Layer 6 of a small transformer language model trained on English Wikipedia (12 layers, counted from 0, width 128).
A neuron adds its activation times its output weights to the MLP's output. To switch it off is to set its activation to zero at one token and run the rest of the model.

Output weights of the MLP neurons that the questions are about. A number n stands for (n - 500) times 0.0008.
n16: 561 388 643 773 628 552 389 589 554 300 516 432 878 467 484 540 515 492 406 492 530 443 566 433 599 583 420 571 362 394 338 546 543 683 329 432 867 452 253 406 606 535 416 713 700 582 521 574 492 653 479 557 373 437 107 474 543 302 441 527 709 532 670 617 406 286 583 625 310 429 455 641 525 568 642 518 516 434 470 352 467 252 710 318 566 694 487 585 337 397 545 395 587 528 500 492 441 496 504 509 575 171 585 743 220 854 251 406 450 593 602 648 617 345 708 489 458 331 373 408 565 595 288 534 595 658 574 481
n25: 276 503 587 578 497 500 406 489 378 412 389 450 687 652 557 402 409 620 335 450 416 643 510 556 522 500 487 526 663 559 786 629 748 644 453 478 576 659 571 358 478 615 558 555 593 500 303 500 457 497 394 461 425 285 393 435 619 503 564 465 428 538 357 346 554 607 590 544 516 475 448 500 657 429 489 385 530 707 525 375 479 460 854 547 512 701 439 609 525 456 424 391 512 608 355 540 525 408 634 500 405 439 582 374 577 554 758 635 761 617 397 602 642 515 409 378 657 635 752 383 390 673 481 574 472 584 796 459
n29: 351 481 847 555 483 434 219 558 546 369 645 420 565 664 689 448 680 559 484 528 566 516 762 469 578 670 496 453 441 425 589 339 769 284 236 389 345 504 478 752 655 403 515 418 557 545 571 293 390 657 672 684 241 362 360 457 526 377 411 371 597 724 583 386 515 377 441 419 694 726 480 573 421 633 341 416 320 188 564 542 817 384 164 492 438 504 441 422 375 630 526 552 190 653 591 452 496 589 362 578 474 367 617 555 515 557 271 553 579 508 539 645 258 475 408 683 644 424 290 427 570 369 388 409 413 374 446 400
n47: 327 541 427 255 444 500 607 690 332 315 882 511 379 453 624 165 496 792 440 333 769 516 590 410 400 395 474 617 553 568 613 268 475 422 575 533 732 611 449 636 564 496 252 591 559 634 520 301 632 381 645 485 484 419 757 303 678 546 406 405 485 324 757 521 482 314 576 415 421 395 488 516 460 651 400 619 350 601 459 364 680 479 334 291 472 410 405 546 681 675 525 516 463 604 570 733 571 461 500 664 478 463 578 697 383 551 579 788 476 338 451 568 574 430 360 636 533 474 547 500 320 511 563 654 628 699 464 665
n61: 491 648 481 821 597 421 438 443 646 681 480 477 385 528 351 363 555 327 362 504 479 769 531 570 589 611 541 607 527 379 195 324 575 369 475 500 456 402 591 342 288 478 534 248 620 416 68 488 408 518 705 642 363 615 293 400 752 574 343 556 318 484 405 296 300 427 168 468 557 447 416 525 561 547 324 384 402 595 534 519 524 378 409 566 450 389 307 439 508 445 427 618 590 602 713 670 540 437 450 640 276 559 397 423 422 516 484 721 585 512 704 443 476 352 720 396 226 517 551 553 559 523 447 333 386 767 451 587
n64: 470 511 600 407 191 509 725 669 656 411 372 592 424 464 609 488 612 333 341 572 369 441 436 285 725 456 541 663 588 449 598 611 484 469 457 294 480 586 491 744 688 773 674 484 421 223 629 500 739 457 25 441 414 654 504 417 712 404 606 625 444 665 856 344 452 517 332 426 624 581 488 455 444 430 742 534 365 560 421 632 383 367 694 401 489 351 543 511 581 471 453 477 650 733 544 538 464 418 521 407 485 235 543 625 614 527 382 532 432 586 508 496 562 566 408 504 545 427 475 608 685 856 634 621 520 261 600 450
n72: 614 511 307 356 357 851 392 695 565 407 554 555 500 553 608 407 403 410 402 709 257 335 485 521 580 563 390 471 419 262 447 489 658 602 359 425 348 469 652 610 566 492 336 439 508 424 597 300 198 420 379 518 551 340 669 452 504 364 414 303 558 809 385 602 605 630 537 549 367 364 409 258 488 433 318 328 597 449 588 634 450 162 478 456 398 500 579 603 380 488 639 773 392 552 437 478 438 436 399 615 531 409 571 617 725 579 686 458 435 512 507 388 672 537 546 504 594 124 657 582 418 555 518 567 569 558 730 517
n121: 699 458 555 365 377 505 414 322 800 393 578 654 586 476 293 203 452 479 612 547 673 673 682 641 543 507 292 477 351 364 624 470 521 355 699 568 496 496 342 609 574 688 542 597 621 451 711 328 492 452 600 310 580 434 454 415 572 433 504 602 673 456 564 417 455 604 684 464 669 541 702 555 230 312 889 255 797 535 492 643 521 577 542 555 536 448 656 441 380 787 296 516 610 739 505 441 584 207 647 664 355 432 728 535 744 488 411 504 537 592 667 577 564 543 393 530 471 654 563 351 491 563 596 756 327 522 557 493
n129: 276 415 552 645 521 443 675 406 546 523 284 576 308 418 597 588 568 538 661 484 539 447 575 594 396 473 649 488 401 638 297 404 427 410 742 491 500 496 749 441 633 669 377 549 422 484 366 533 740 601 593 469 343 630 645 599 384 512 377 572 239 378 717 412 443 364 417 464 293 588 94 491 409 512 416 296 548 747 401 485 475 621 92 655 555 496 550 448 571 600 477 464 388 456 363 556 441 459 434 287 387 263 346 220 755 407 648 413 421 483 354 316 520 482 471 389 210 679 681 221 556 385 488 886 454 522 421 437
n149: 527 503 436 448 268 231 474 174 592 575 636 620 573 427 471 443 493 859 368 612 268 442 458 421 676 627 466 570 380 386 651 565 549 709 421 542 511 490 586 514 492 649 742 598 446 584 407 397 657 600 541 473 602 466 643 500 576 549 421 460 163 468 353 477 544 407 535 561 652 318 326 629 577 514 730 484 418 531 580 503 629 416 637 521 409 727 827 648 507 304 477 632 582 650 411 352 608 550 526 688 327 489 486 605 554 307 496 438 500 519 441 528 421 445 518 334 560 737 540 308 384 546 517 578 349 539 544 632
n165: 616 308 757 659 462 800 438 446 386 475 492 346 720 304 592 702 720 388 554 312 580 411 220 447 413 431 447 413 300 374 519 496 586 377 688 437 556 575 646 344 642 642 387 560 432 564 607 496 385 524 627 415 652 720 243 520 551 376 461 566 479 504 568 594 538 355 395 359 361 661 380 567 728 674 661 419 493 600 382 455 500 512 534 460 584 429 438 561 592 468 397 567 402 762 571 525 351 574 503 348 517 468 563 569 636 296 586 421 390 155 363 432 493 533 511 521 200 791 679 546 491 409 404 493 531 456 473 384
n166: 481 486 468 545 576 670 334 174 449 382 435 399 531 716 415 465 503 397 624 573 450 326 455 609 663 589 547 617 396 581 639 497 373 514 536 444 457 685 616 469 702 609 460 611 489 399 350 471 321 585 559 614 582 445 593 384 564 399 396 483 401 593 290 327 643 531 354 557 497 386 518 526 311 341 419 426 300 572 428 189 380 651 635 445 526 368 279 597 324 394 579 542 776 574 516 208 571 440 459 504 526 421 780 273 407 475 511 471 427 515 590 558 634 351 387 550 485 312 592 581 529 542 436 533 270 338 736 461
n167: 553 747 618 503 462 684 594 450 346 511 542 559 295 390 533 363 479 609 486 438 690 680 406 603 360 388 306 435 482 647 537 429 425 357 737 417 576 329 766 526 660 340 511 436 753 261 427 450 660 417 504 628 563 543 429 729 619 577 649 623 633 414 560 432 553 504 610 515 385 457 322 480 332 332 392 671 548 623 524 560 215 687 461 379 615 564 525 681 485 640 660 377 598 507 786 625 524 485 463 555 378 627 627 743 482 392 485 462 454 531 540 612 686 373 423 426 630 352 361 586 293 507 282 394 481 517 435 177
n173: 344 660 566 486 344 457 727 763 500 631 364 522 336 477 294 584 490 461 421 558 412 377 518 500 337 507 517 969 584 447 593 514 269 504 394 437 541 568 675 782 261 565 662 519 511 474 527 496 291 469 469 472 574 554 519 606 319 376 368 552 265 407 504 480 479 424 427 666 468 661 305 429 496 511 653 285 522 790 543 343 332 535 509 551 477 362 545 480 277 460 404 363 678 603 404 395 321 519 597 390 417 528 478 323 333 422 657 421 508 310 193 536 559 387 679 504 500 606 521 539 337 569 433 528 466 480 682 439
n187: 467 551 591 370 670 383 491 743 670 537 677 640 525 484 546 789 383 408 808 657 575 504 496 335 434 644 286 496 511 777 562 387 415 442 504 476 519 320 870 537 471 298 471 449 535 500 571 221 496 521 265 551 830 699 512 654 586 391 488 496 338 326 736 636 414 338 778 515 367 405 422 427 543 412 488 378 500 422 447 453 591 606 487 410 403 562 615 370 492 512 471 638 661 370 293 289 371 558 410 605 379 410 377 519 601 646 399 422 402 408 605 407 343 517 571 583 633 441 571 405 146 504 647 583 303 609 335 511
n227: 683 570 540 504 517 373 650 370 736 392 978 254 391 230 436 444 362 605 656 244 596 625 644 735 306 451 511 418 370 355 302 443 381 399 344 419 467 537 204 410 187 416 596 549 638 406 700 422 606 489 441 282 585 588 749 487 444 195 530 614 647 508 652 730 511 408 484 649 457 487 524 517 385 363 354 443 512 453 423 622 633 539 370 563 424 642 379 426 738 375 440 593 601 356 418 619 544 351 594 541 582 363 343 559 523 419 329 692 562 445 527 535 600 799 371 553 767 451 470 442 328 539 592 542 575 603 322 582

Each question names a token from some text and the token that comes next. It shows the activations a of the neurons there, in the order above. A number n stands for (n - 500) times 0.012.

Then comes g, the gradient of the next token's log-probability with respect to the MLP's output, scaled to length 1. A neuron's effect is roughly proportional to its activation times (output weights . g). A number n stands for (n - 500) times 0.00074.

"le", then " in"
a: 475 519 506 497 501 490 485 471 511 503 517 506 530 384 495 602
g: 557 599 438 530 360 659 531 321 333 642 386 702 556 504 539 387 531 225 450 484 404 196 506 528 580 381 772 451 614 546 569 502 482 593 275 470 554 607 494 733 345 572 382 325 523 498 637 537 310 739 444 371 471 323 463 538 563 395 438 397 573 379 402 521 426 577 567 356 431 671 703 474 562 524 356 680 385 439 642 539 344 341 413 509 534 583 486 544 699 453 265 648 495 459 593 577 457 433 359 561 560 380 354 511 490 578 554 511 381 391 549 598 621 441 549 736 465 299 482 590 614 460 302 459 606 270 635 796
Which neuron, switched off, lowers the next token's probability most? n121

" Li", then "ke"
a: 516 475 480 520 518 476 521 497 505 504 509 511 500 500 496 532
g: 381 633 369 488 316 698 537 505 584 589 458 667 467 385 498 528 369 213 544 609 459 701 501 271 446 305 698 659 412 554 583 526 481 334 573 266 404 450 471 433 422 626 422 499 512 578 449 445 460 643 311 501 668 637 483 414 441 337 497 395 507 609 701 460 471 506 376 491 429 685 413 677 517 473 292 692 419 564 417 414 594 473 358 489 416 584 407 633 703 371 586 505 544 461 569 433 469 375 701 578 578 431 459 255 439 427 459 757 521 493 529 604 465 462 696 378 609 402 302 198 494 588 671 701 361 310 672 373
Which neuron, switched off, lowers the next token's probability most? n227

"hu", then " to"
a: 515 480 521 399 515 496 534 508 498 458 495 623 497 501 498 480
g: 533 419 498 449 483 693 493 693 435 466 611 762 528 519 604 459 356 504 425 531 550 665 545 445 404 566 522 398 475 503 561 475 176 636 368 535 410 484 565 474 433 407 364 706 288 403 535 391 512 633 283 488 514 602 574 757 356 610 495 481 419 444 714 449 436 546 608 499 398 586 636 513 335 739 543 630 200 529 508 644 628 431 423 308 510 587 475 581 432 581 528 636 605 608 602 525 477 322 352 647 587 528 274 631 559 521 218 629 672 648 267 431 543 400 577 528 706 471 523 583 319 775 521 630 313 452 581 461
Which neuron, switched off, lowers the next token's probability most? n72

"re", then "e"
a: 510 488 457 512 511 510 499 534 507 501 529 486 476 478 479 521
g: 539 387 639 494 672 435 452 394 649 393 754 408 534 407 515 319 569 313 633 582 506 380 533 496 329 599 331 532 505 406 584 344 344 295 343 609 406 383 528 720 509 432 362 714 719 632 629 315 645 527 478 525 514 458 467 535 397 604 463 239 659 534 557 293 185 409 595 547 673 612 419 527 517 630 592 314 571 440 656 454 534 484 426 586 511 361 461 531 441 347 486 238 613 521 353 392 345 688 754 527 621 416 591 697 528 473 487 426 471 557 382 451 546 789 391 516 525 491 601 374 502 567 697 439 460 444 589 601
Which neuron, switched off, raises the next token's probability most? n29

"der", then "ó"
a: 501 495 494 563 558 499 529 498 512 513 508 501 503 471 407 505
g: 436 305 676 551 606 196 540 422 531 501 217 588 296 451 334 641 661 560 458 524 494 609 541 387 514 639 499 559 449 302 591 385 323 482 330 454 591 623 425 545 546 590 415 460 716 483 482 493 519 397 536 637 635 604 566 569 733 682 314 449 516 397 150 560 434 611 527 432 628 228 438 364 544 480 403 436 663 703 595 519 354 367 657 555 590 592 523 485 578 656 626 425 506 459 629 558 459 345 589 500 456 522 377 515 230 603 554 649 386 386 558 397 534 554 456 602 506 739 365 618 582 285 558 600 536 681 598 650
Which neuron, switched off, lowers the next token's probability most? n61

"ation", then " |"
a: 503 498 539 492 497 500 502 502 507 484 500 486 498 478 500 507
g: 610 592 238 360 678 531 623 593 451 263 415 364 517 496 360 434 589 359 390 526 387 519 537 638 547 525 630 493 746 760 489 599 545 431 550 480 383 430 377 610 471 484 431 697 415 680 599 406 539 471 240 495 431 531 533 576 493 650 631 594 434 620 630 583 557 720 672 485 407 731 454 706 490 364 542 644 520 399 187 531 453 586 437 621 571 432 498 688 364 243 436 438 441 584 566 572 507 678 514 406 682 404 262 554 526 478 431 683 611 446 515 292 492 688 778 562 437 425 560 461 303 623 511 498 380 576 493 365
Which neuron, switched off, lowers the next token's probability most? n149

" that", then " the"
a: 476 493 498 509 512 484 501 569 511 484 542 497 506 475 510 573
g: 543 500 383 528 578 397 620 507 538 443 453 614 641 269 698 652 273 502 463 564 382 447 713 516 474 612 294 549 442 274 549 572 568 380 663 569 245 452 257 455 634 671 589 469 466 505 327 302 593 470 382 686 555 410 290 391 565 421 420 525 358 488 339 611 458 479 467 491 815 396 332 738 550 387 482 509 736 697 543 737 518 543 495 722 506 668 694 498 552 488 624 560 557 331 502 576 630 419 650 497 449 242 395 551 487 402 462 604 586 410 594 555 511 529 715 547 418 559 522 425 363 496 470 453 363 498 529 719
Which two neurons, each switched off alone, lower its probability most, in order? n121, n227

" |", then " Ha"
a: 522 499 486 494 505 484 495 528 506 509 506 481 522 490 539 497
g: 547 623 491 682 861 522 641 526 265 322 551 391 393 469 532 432 517 344 441 388 258 373 756 368 689 645 604 555 413 368 755 361 536 506 613 401 526 485 375 413 467 522 569 789 473 427 510 506 414 378 440 591 473 264 459 541 487 555 570 372 400 690 468 547 601 794 574 453 511 469 572 521 525 517 695 533 533 420 198 233 583 667 489 531 405 545 256 601 511 412 526 543 343 624 445 739 605 597 524 395 516 442 372 462 409 466 402 474 497 463 477 317 585 500 512 439 541 529 721 541 397 587 618 287 484 545 439 396
Which neuron, switched off, raises the next token's probability most? n187

",", then " Ho"
a: 506 513 457 524 520 491 490 496 519 498 519 565 499 473 498 481
g: 467 459 265 382 645 323 496 295 610 521 191 798 317 674 450 503 398 540 659 333 333 579 628 258 632 448 837 454 611 562 610 624 490 607 565 327 615 597 403 591 622 535 632 658 650 544 552 475 577 535 597 461 483 277 367 513 564 484 483 441 586 387 569 481 421 400 503 638 499 464 420 355 614 277 530 465 644 418 342 481 282 710 581 484 675 558 339 454 384 533 372 568 461 589 375 481 688 493 375 367 354 579 536 523 421 544 526 455 293 617 408 561 514 571 392 513 449 455 394 613 249 484 451 414 389 645 638 501
Which neuron, switched off, lowers the next token's probability most? n166

"op", then "i"
a: 499 502 504 493 505 477 542 513 476 502 523 465 498 501 497 481
g: 493 492 584 361 489 520 562 627 594 578 426 514 389 295 448 676 524 527 527 500 695 227 697 685 777 379 543 447 395 525 453 555 316 339 598 470 669 472 484 430 391 555 587 664 555 478 489 678 423 670 597 330 525 690 616 637 618 531 406 560 454 593 571 717 518 432 354 628 367 561 352 470 701 576 499 433 449 430 572 483 746 519 488 412 483 516 454 438 506 420 332 585 430 801 625 355 548 705 675 319 521 652 467 440 488 503 686 561 859 362 570 436 507 325 367 386 427 463 351 602 482 430 291 615 356 559 599 642
Which neuron, switched off, lowers the next token's probability most? n165

" Mar", then "sh"
a: 474 501 489 473 520 482 504 522 513 483 516 487 512 476 486 499
g: 413 425 608 594 457 735 511 438 311 492 544 511 584 670 593 428 631 692 425 722 473 634 528 628 405 651 403 558 372 388 378 439 617 708 391 403 395 365 387 534 636 561 570 593 509 645 633 584 335 257 328 350 633 480 487 472 407 485 277 450 712 506 390 576 400 550 500 701 537 507 339 514 550 319 625 447 562 453 441 577 431 603 475 644 402 653 512 403 511 436 646 350 755 571 414 476 322 431 743 562 593 610 618 671 389 617 427 642 537 458 347 621 526 367 483 545 534 253 442 523 647 652 326 587 478 734 277 306
Which neuron, switched off, raises the next token's probability most? n16

"ers", then "ho"
a: 501 483 499 496 498 500 498 490 507 510 465 499 527 518 514 498
g: 585 529 579 364 559 188 467 490 370 670 749 553 355 327 577 403 622 574 516 446 231 544 477 140 605 424 370 485 388 582 570 488 613 701 671 593 482 619 471 440 565 682 505 506 371 494 515 572 377 624 513 580 704 524 526 524 677 577 461 515 429 367 265 345 419 409 381 538 481 409 638 422 554 481 582 355 481 525 546 584 401 640 487 684 618 404 566 554 417 439 400 731 358 547 706 443 518 632 596 301 495 283 601 442 604 581 519 557 248 464 327 490 510 498 649 418 256 574 472 373 452 647 495 561 560 269 710 617
Which neuron, switched off, raises the next token's probability most? n165

"ut", then "n"
a: 497 497 503 595 560 499 526 523 502 472 498 469 486 514 496 542
g: 506 305 307 275 209 566 679 573 734 567 674 480 453 349 651 722 580 560 378 527 542 426 317 611 603 613 372 425 413 312 654 519 669 741 668 502 546 633 321 564 439 265 437 602 484 414 472 359 553 477 452 619 369 715 571 363 545 501 518 467 511 362 377 502 533 537 745 482 528 646 762 503 446 503 492 550 382 412 406 355 715 524 441 532 320 552 400 529 493 581 454 601 598 425 334 496 527 528 479 469 585 698 571 570 398 522 415 473 341 564 548 548 336 352 293 722 711 484 558 487 504 610 522 633 502 337 361 681
Which neuron, switched off, raises the next token's probability most? n61

"ri", then "age"
a: 483 483 491 455 512 491 521 508 520 500 493 481 441 498 475 501
g: 493 605 460 449 540 308 621 382 442 475 563 559 437 522 493 504 598 625 639 308 357 319 735 342 634 445 649 447 389 319 334 556 521 582 413 481 501 442 245 565 560 572 361 374 387 364 500 471 661 507 436 438 375 600 606 549 300 533 531 556 565 347 692 396 495 510 425 362 718 595 440 441 676 362 586 667 430 552 403 523 408 554 583 565 382 627 545 458 492 555 226 632 709 452 426 462 336 606 463 473 440 461 354 451 813 461 470 407 292 548 471 469 324 807 576 493 451 830 373 555 313 596 588 449 552 426 207 546
Which neuron, switched off, lowers the next token's probability most? n167

" A", then " "
a: 496 400 467 501 503 474 509 535 522 500 512 484 494 514 567 514
g: 678 669 425 643 434 557 739 245 452 554 645 456 319 387 417 533 643 244 455 571 538 655 532 432 560 423 361 716 379 480 502 373 328 451 409 637 255 407 794 417 363 441 602 568 385 477 380 473 574 570 621 527 283 674 425 692 366 390 531 549 494 695 649 452 406 592 548 495 389 452 425 424 533 499 436 500 469 316 491 702 515 559 292 467 587 607 591 374 675 385 581 631 548 478 486 352 594 581 319 684 529 337 528 456 602 535 396 431 437 754 448 397 480 371 444 746 725 517 648 541 439 478 580 545 488 537 293 660
Which neuron, switched off, lowers the next token's probability most? n25

" out", then " but"
a: 484 477 530 643 585 528 503 489 508 504 473 513 498 177 501 489
g: 412 256 660 707 508 393 375 489 581 648 384 435 519 506 498 470 427 425 318 439 575 599 375 352 489 586 348 748 409 409 543 712 424 571 589 507 512 718 625 447 489 693 677 532 401 332 452 376 662 401 495 431 377 446 587 264 535 327 438 481 612 405 570 641 279 516 436 376 621 561 311 480 489 398 632 378 268 517 660 599 396 462 363 498 547 505 419 613 426 498 547 503 475 601 491 354 529 471 753 629 444 530 410 436 466 613 304 563 555 386 432 655 392 493 460 253 502 339 614 490 637 273 815 811 595 529 591 499
Which neuron, switched off, raises the next token's probability most? n173

"n", then " Ro"
a: 522 518 512 596 480 474 497 508 512 483 502 527 536 504 462 487
g: 447 434 429 557 334 535 751 290 500 247 677 572 489 471 334 454 580 495 585 481 604 459 465 557 430 587 577 395 412 260 596 290 663 511 590 523 518 564 532 297 419 545 296 828 672 781 482 395 442 428 437 535 419 388 659 500 549 520 409 521 605 377 457 350 376 518 447 471 412 519 540 312 576 714 608 523 372 561 268 434 474 653 398 366 594 444 407 663 398 573 569 581 442 581 414 463 704 545 472 423 460 339 515 466 520 430 450 638 527 918 524 699 576 642 517 666 516 407 573 796 592 377 503 581 543 501 345 500
Which two neurons, each switched off alone, lower its probability most, in order? n47, n187

"50", then "11"
a: 473 495 497 500 534 617 493 499 493 507 505 503 489 485 494 504
g: 522 452 667 759 373 351 540 507 778 726 577 593 626 346 557 420 258 736 449 577 641 493 490 645 404 401 834 412 405 709 762 404 582 598 560 623 358 601 518 537 550 592 565 516 416 371 609 682 596 440 234 522 253 828 444 525 672 485 515 413 499 346 523 462 348 581 520 624 717 575 504 450 516 617 442 464 551 444 496 498 399 382 457 679 526 651 561 426 442 447 403 348 352 430 288 502 601 363 432 679 462 546 535 499 492 670 521 515 624 465 345 487 492 583 467 380 445 579 415 573 623 573 374 532 437 318 483 579
Which neuron, switched off, lowers the next token's probability most? n64

"ry", then "ler"
a: 415 489 490 500 496 472 505 502 512 499 511 497 475 516 506 480
g: 431 556 475 430 586 282 674 721 468 478 510 584 465 418 516 537 339 550 564 371 385 546 444 431 414 506 573 584 503 675 621 514 403 337 445 529 383 374 728 389 547 315 276 480 467 519 417 499 590 577 512 496 546 358 493 639 403 408 457 598 545 436 504 308 675 373 564 469 303 363 546 539 481 295 480 316 390 646 451 563 558 344 477 587 383 233 355 439 270 635 484 232 513 446 701 449 262 415 240 551 516 560 564 538 620 495 424 655 121 387 663 493 439 599 551 765 700 402 504 330 418 496 486 626 444 634 644 535
Which neuron, switched off, raises the next token's probability most? n167

"al", then " De"
a: 499 521 464 485 528 511 496 491 471 490 522 495 497 484 500 504
g: 251 386 413 762 553 582 620 664 520 618 599 352 403 373 394 704 672 431 606 401 524 448 467 494 603 528 415 463 386 182 302 558 572 605 507 494 579 471 542 370 396 329 284 491 564 625 462 459 431 543 412 308 495 594 268 389 401 292 726 405 376 620 534 347 453 483 429 472 518 452 647 537 592 468 325 555 606 402 439 502 441 669 396 540 365 528 374 498 524 577 527 308 633 551 442 538 703 445 612 304 366 538 576 544 545 651 601 369 491 534 362 661 338 388 265 460 253 551 566 536 518 556 470 299 595 626 391 816
Which two neurons, each switched off alone, lower its probability most, in order? n61, n165

" Town", then "ship"
a: 506 593 521 472 486 448 498 489 499 506 506 528 482 510 537 497
g: 596 388 382 575 583 422 498 701 402 699 227 544 573 469 438 548 630 595 616 445 559 421 178 552 490 540 521 636 369 499 609 666 338 538 662 510 801 455 280 472 665 571 430 367 643 653 545 473 647 426 531 609 555 561 322 417 377 395 526 311 833 373 370 464 491 463 471 650 483 639 287 316 314 454 548 567 586 554 472 429 448 462 576 470 447 323 469 437 470 505 626 620 746 322 513 345 408 485 567 372 468 544 472 450 427 397 612 266 445 471 401 484 375 408 374 599 397 598 442 504 697 200 295 471 430 523 434 487
Which neuron, switched off, lowers the next token's probability most? n64

" Her", then " first"
a: 502 500 504 467 500 500 503 554 484 513 506 504 497 502 569 517
g: 623 571 523 455 611 532 782 349 307 673 413 465 472 485 294 526 435 507 491 846 509 520 529 725 646 332 591 256 600 595 555 564 564 402 308 638 486 456 477 549 501 472 744 517 432 611 470 519 509 439 669 238 481 280 465 710 642 581 486 788 620 482 457 632 686 538 284 312 702 539 678 512 516 404 516 354 592 315 702 526 688 507 497 637 458 648 508 459 574 519 655 582 552 364 345 457 484 570 425 623 300 304 450 615 430 531 554 613 487 525 555 475 619 458 698 533 539 572 396 460 329 420 533 404 436 443 608 506
Which neuron, switched off, lowers the next token's probability most? n47

" her", then "."
a: 429 512 529 573 503 532 496 491 518 500 499 478 495 502 486 501
g: 403 576 543 418 428 483 280 450 483 445 593 541 548 516 435 170 560 652 406 480 514 460 347 656 110 647 551 466 722 624 667 678 563 470 604 468 385 433 446 397 394 546 461 528 564 349 616 573 620 606 521 468 567 368 481 210 502 666 503 556 677 426 617 470 464 544 600 640 403 482 441 543 292 413 511 593 258 691 510 581 427 424 644 460 431 387 548 701 339 580 324 519 406 706 727 708 413 388 624 435 593 673 530 570 496 474 646 462 721 318 420 487 548 591 496 285 539 638 733 443 563 349 625 483 498 566 420 406
Which two neurons, each switched off alone, lower its probability most, in order? n47, n16

" South", then " Bro"
a: 507 488 493 454 487 446 540 534 498 502 487 508 465 514 472 492
g: 585 505 616 532 405 288 506 400 518 507 577 566 673 629 509 579 592 455 402 298 533 512 537 465 456 593 462 437 677 495 578 192 686 848 485 389 379 444 517 289 576 401 686 518 460 508 449 613 542 374 745 498 522 480 539 466 319 537 552 140 811 561 632 362 489 656 330 548 466 407 372 334 522 185 660 590 649 552 467 438 632 579 373 516 488 547 570 688 450 506 618 642 483 562 562 391 613 479 301 473 272 674 469 611 555 516 502 512 295 451 506 579 466 309 487 551 622 453 382 426 361 580 351 365 608 513 601 532
Which neuron, switched off, lowers the next token's probability most? n64

"-", then "w"
a: 469 479 521 509 346 500 512 389 490 495 492 500 503 490 505 496
g: 360 731 423 519 705 471 468 702 462 502 720 277 551 605 594 531 495 460 422 535 367 363 425 296 453 358 477 497 621 507 725 477 389 434 270 374 522 545 645 517 405 483 292 280 645 421 364 512 504 477 455 214 604 431 515 430 310 459 694 406 589 533 614 535 451 578 306 438 379 515 413 363 507 372 486 356 356 562 284 330 407 359 484 515 601 581 667 403 500 541 599 454 573 582 354 662 539 418 412 643 578 576 356 530 636 347 387 343 469 437 457 507 525 552 483 383 411 26 341 462 520 490 639 312 466 554 597 461
Which neuron, switched off, lowers the next token's probability most? n121

" |", then "\n"
a: 502 508 501 496 514 498 509 501 493 508 547 501 484 474 435 501
g: 547 441 570 469 416 874 342 428 564 450 517 366 337 674 639 366 650 629 592 481 603 413 607 475 382 382 645 578 793 526 361 629 444 254 303 604 445 548 589 646 533 507 274 417 416 532 605 438 622 407 400 460 374 594 323 622 665 447 612 392 491 317 294 344 442 380 588 605 575 584 562 496 636 577 662 342 526 484 605 673 489 345 661 685 522 533 547 604 688 520 472 564 540 714 572 568 553 547 252 495 553 480 611 676 433 371 758 580 531 484 586 626 577 426 543 321 468 505 590 303 438 615 378 481 530 627 581 657
Which neuron, switched off, lowers the next token's probability most? n187

" as", then " a"
a: 494 492 485 491 513 489 515 502 506 518 499 501 480 481 587 578
g: 660 630 655 428 369 728 522 648 337 741 403 406 555 558 510 391 431 508 573 359 360 532 499 509 360 380 680 463 618 657 506 379 392 414 392 665 549 567 589 528 542 291 407 304 541 666 577 422 572 424 362 596 501 545 544 575 402 619 559 453 452 363 520 236 553 619 550 475 243 529 536 472 605 736 550 700 334 506 751 353 568 363 619 403 304 367 446 450 442 462 454 571 726 539 534 406 566 449 628 749 562 413 561 227 499 743 471 555 526 366 513 261 610 568 567 490 526 635 545 524 414 523 269 457 338 606 701 546
Which neuron, switched off, lowers the next token's probability most? n187

"ed", then "it"
a: 501 487 472 518 534 498 490 479 494 505 500 510 484 499 483 527
g: 451 438 295 554 572 484 660 635 576 620 399 448 541 561 591 554 396 467 227 552 323 541 572 655 488 468 496 525 504 296 726 549 341 349 686 538 494 488 672 476 404 561 451 623 336 434 503 612 389 382 411 672 423 254 610 560 507 510 513 653 414 727 407 338 729 684 562 643 330 401 521 467 590 509 728 367 591 355 665 562 443 503 444 540 482 654 446 534 376 325 545 637 520 454 269 399 536 284 542 490 450 652 589 548 260 504 458 561 550 319 306 581 565 337 367 398 698 667 365 616 312 281 524 713 492 513 515 497
Which neuron, switched off, raises the next token's probability most? n61

"le", then " Street"
a: 506 501 566 501 488 457 512 549 502 572 513 496 449 484 508 489
g: 403 540 394 292 258 674 559 538 458 529 701 474 448 691 522 420 538 512 455 618 579 644 318 590 622 389 829 300 607 512 608 524 576 510 653 224 513 570 581 344 539 618 464 533 479 430 654 394 557 525 431 461 216 445 733 441 168 508 675 310 428 395 649 394 631 591 440 413 476 597 336 592 624 674 426 746 531 499 393 359 423 538 486 346 557 479 151 456 530 655 508 747 467 463 536 595 654 429 473 680 656 503 540 608 664 428 424 478 522 539 489 480 611 543 536 498 518 499 445 515 698 361 468 554 476 427 507 566
Which neuron, switched off, raises the next token's probability most? n149

" music", then " comp"
a: 510 580 514 488 496 498 506 524 491 501 505 487 510 503 532 505
g: 459 482 566 377 543 794 347 353 662 344 523 436 635 388 603 586 526 481 449 566 597 557 252 397 564 444 447 743 616 564 304 270 176 644 310 576 520 485 556 685 589 461 616 667 537 667 471 382 412 571 612 381 538 473 508 579 455 230 599 661 493 634 615 588 565 495 172 443 414 481 465 447 491 462 355 501 587 454 407 437 582 491 486 570 393 362 459 360 598 349 634 631 607 490 377 377 653 473 311 553 467 485 455 651 561 374 602 468 309 484 601 482 491 551 362 699 340 439 394 566 521 533 597 419 512 273 566 173
Which neuron, switched off, raises the next token's probability most? n25

" and", then " co"
a: 473 395 508 484 494 497 476 489 499 498 374 500 501 497 483 448
g: 413 613 519 407 653 579 458 604 737 718 441 606 536 419 313 532 580 306 703 553 435 575 479 667 725 551 629 459 633 604 596 526 445 766 716 438 698 474 717 534 587 437 591 447 458 858 616 536 552 450 490 575 597 607 423 510 322 503 669 470 312 487 566 245 488 505 459 282 524 421 521 554 596 658 345 597 576 262 523 364 594 558 579 481 663 350 479 546 345 412 606 542 399 551 563 379 533 612 240 509 464 734 527 534 557 771 640 475 418 451 493 585 513 303 393 664 385 530 552 591 438 581 475 422 595 373 509 642
Which two neurons, each switched off alone, lower its probability most, in order? n227, n25

"ck", then "la"
a: 503 491 468 503 495 509 496 504 457 502 480 491 469 523 481 502
g: 450 508 545 549 480 113 603 599 385 417 320 472 420 219 606 680 487 685 500 469 701 379 480 517 603 334 405 535 465 380 618 533 643 478 734 499 609 497 216 504 575 488 282 485 426 637 410 734 218 755 499 438 620 602 463 622 637 403 409 492 521 411 521 319 582 410 407 629 491 562 410 627 625 633 288 474 513 427 520 740 558 439 576 416 584 348 453 499 430 512 421 346 451 410 526 344 419 276 481 587 500 536 487 352 347 288 610 698 364 412 634 425 431 643 552 337 395 621 547 459 468 613 472 442 480 542 550 645
Which neuron, switched off, raises the next token's probability most? n129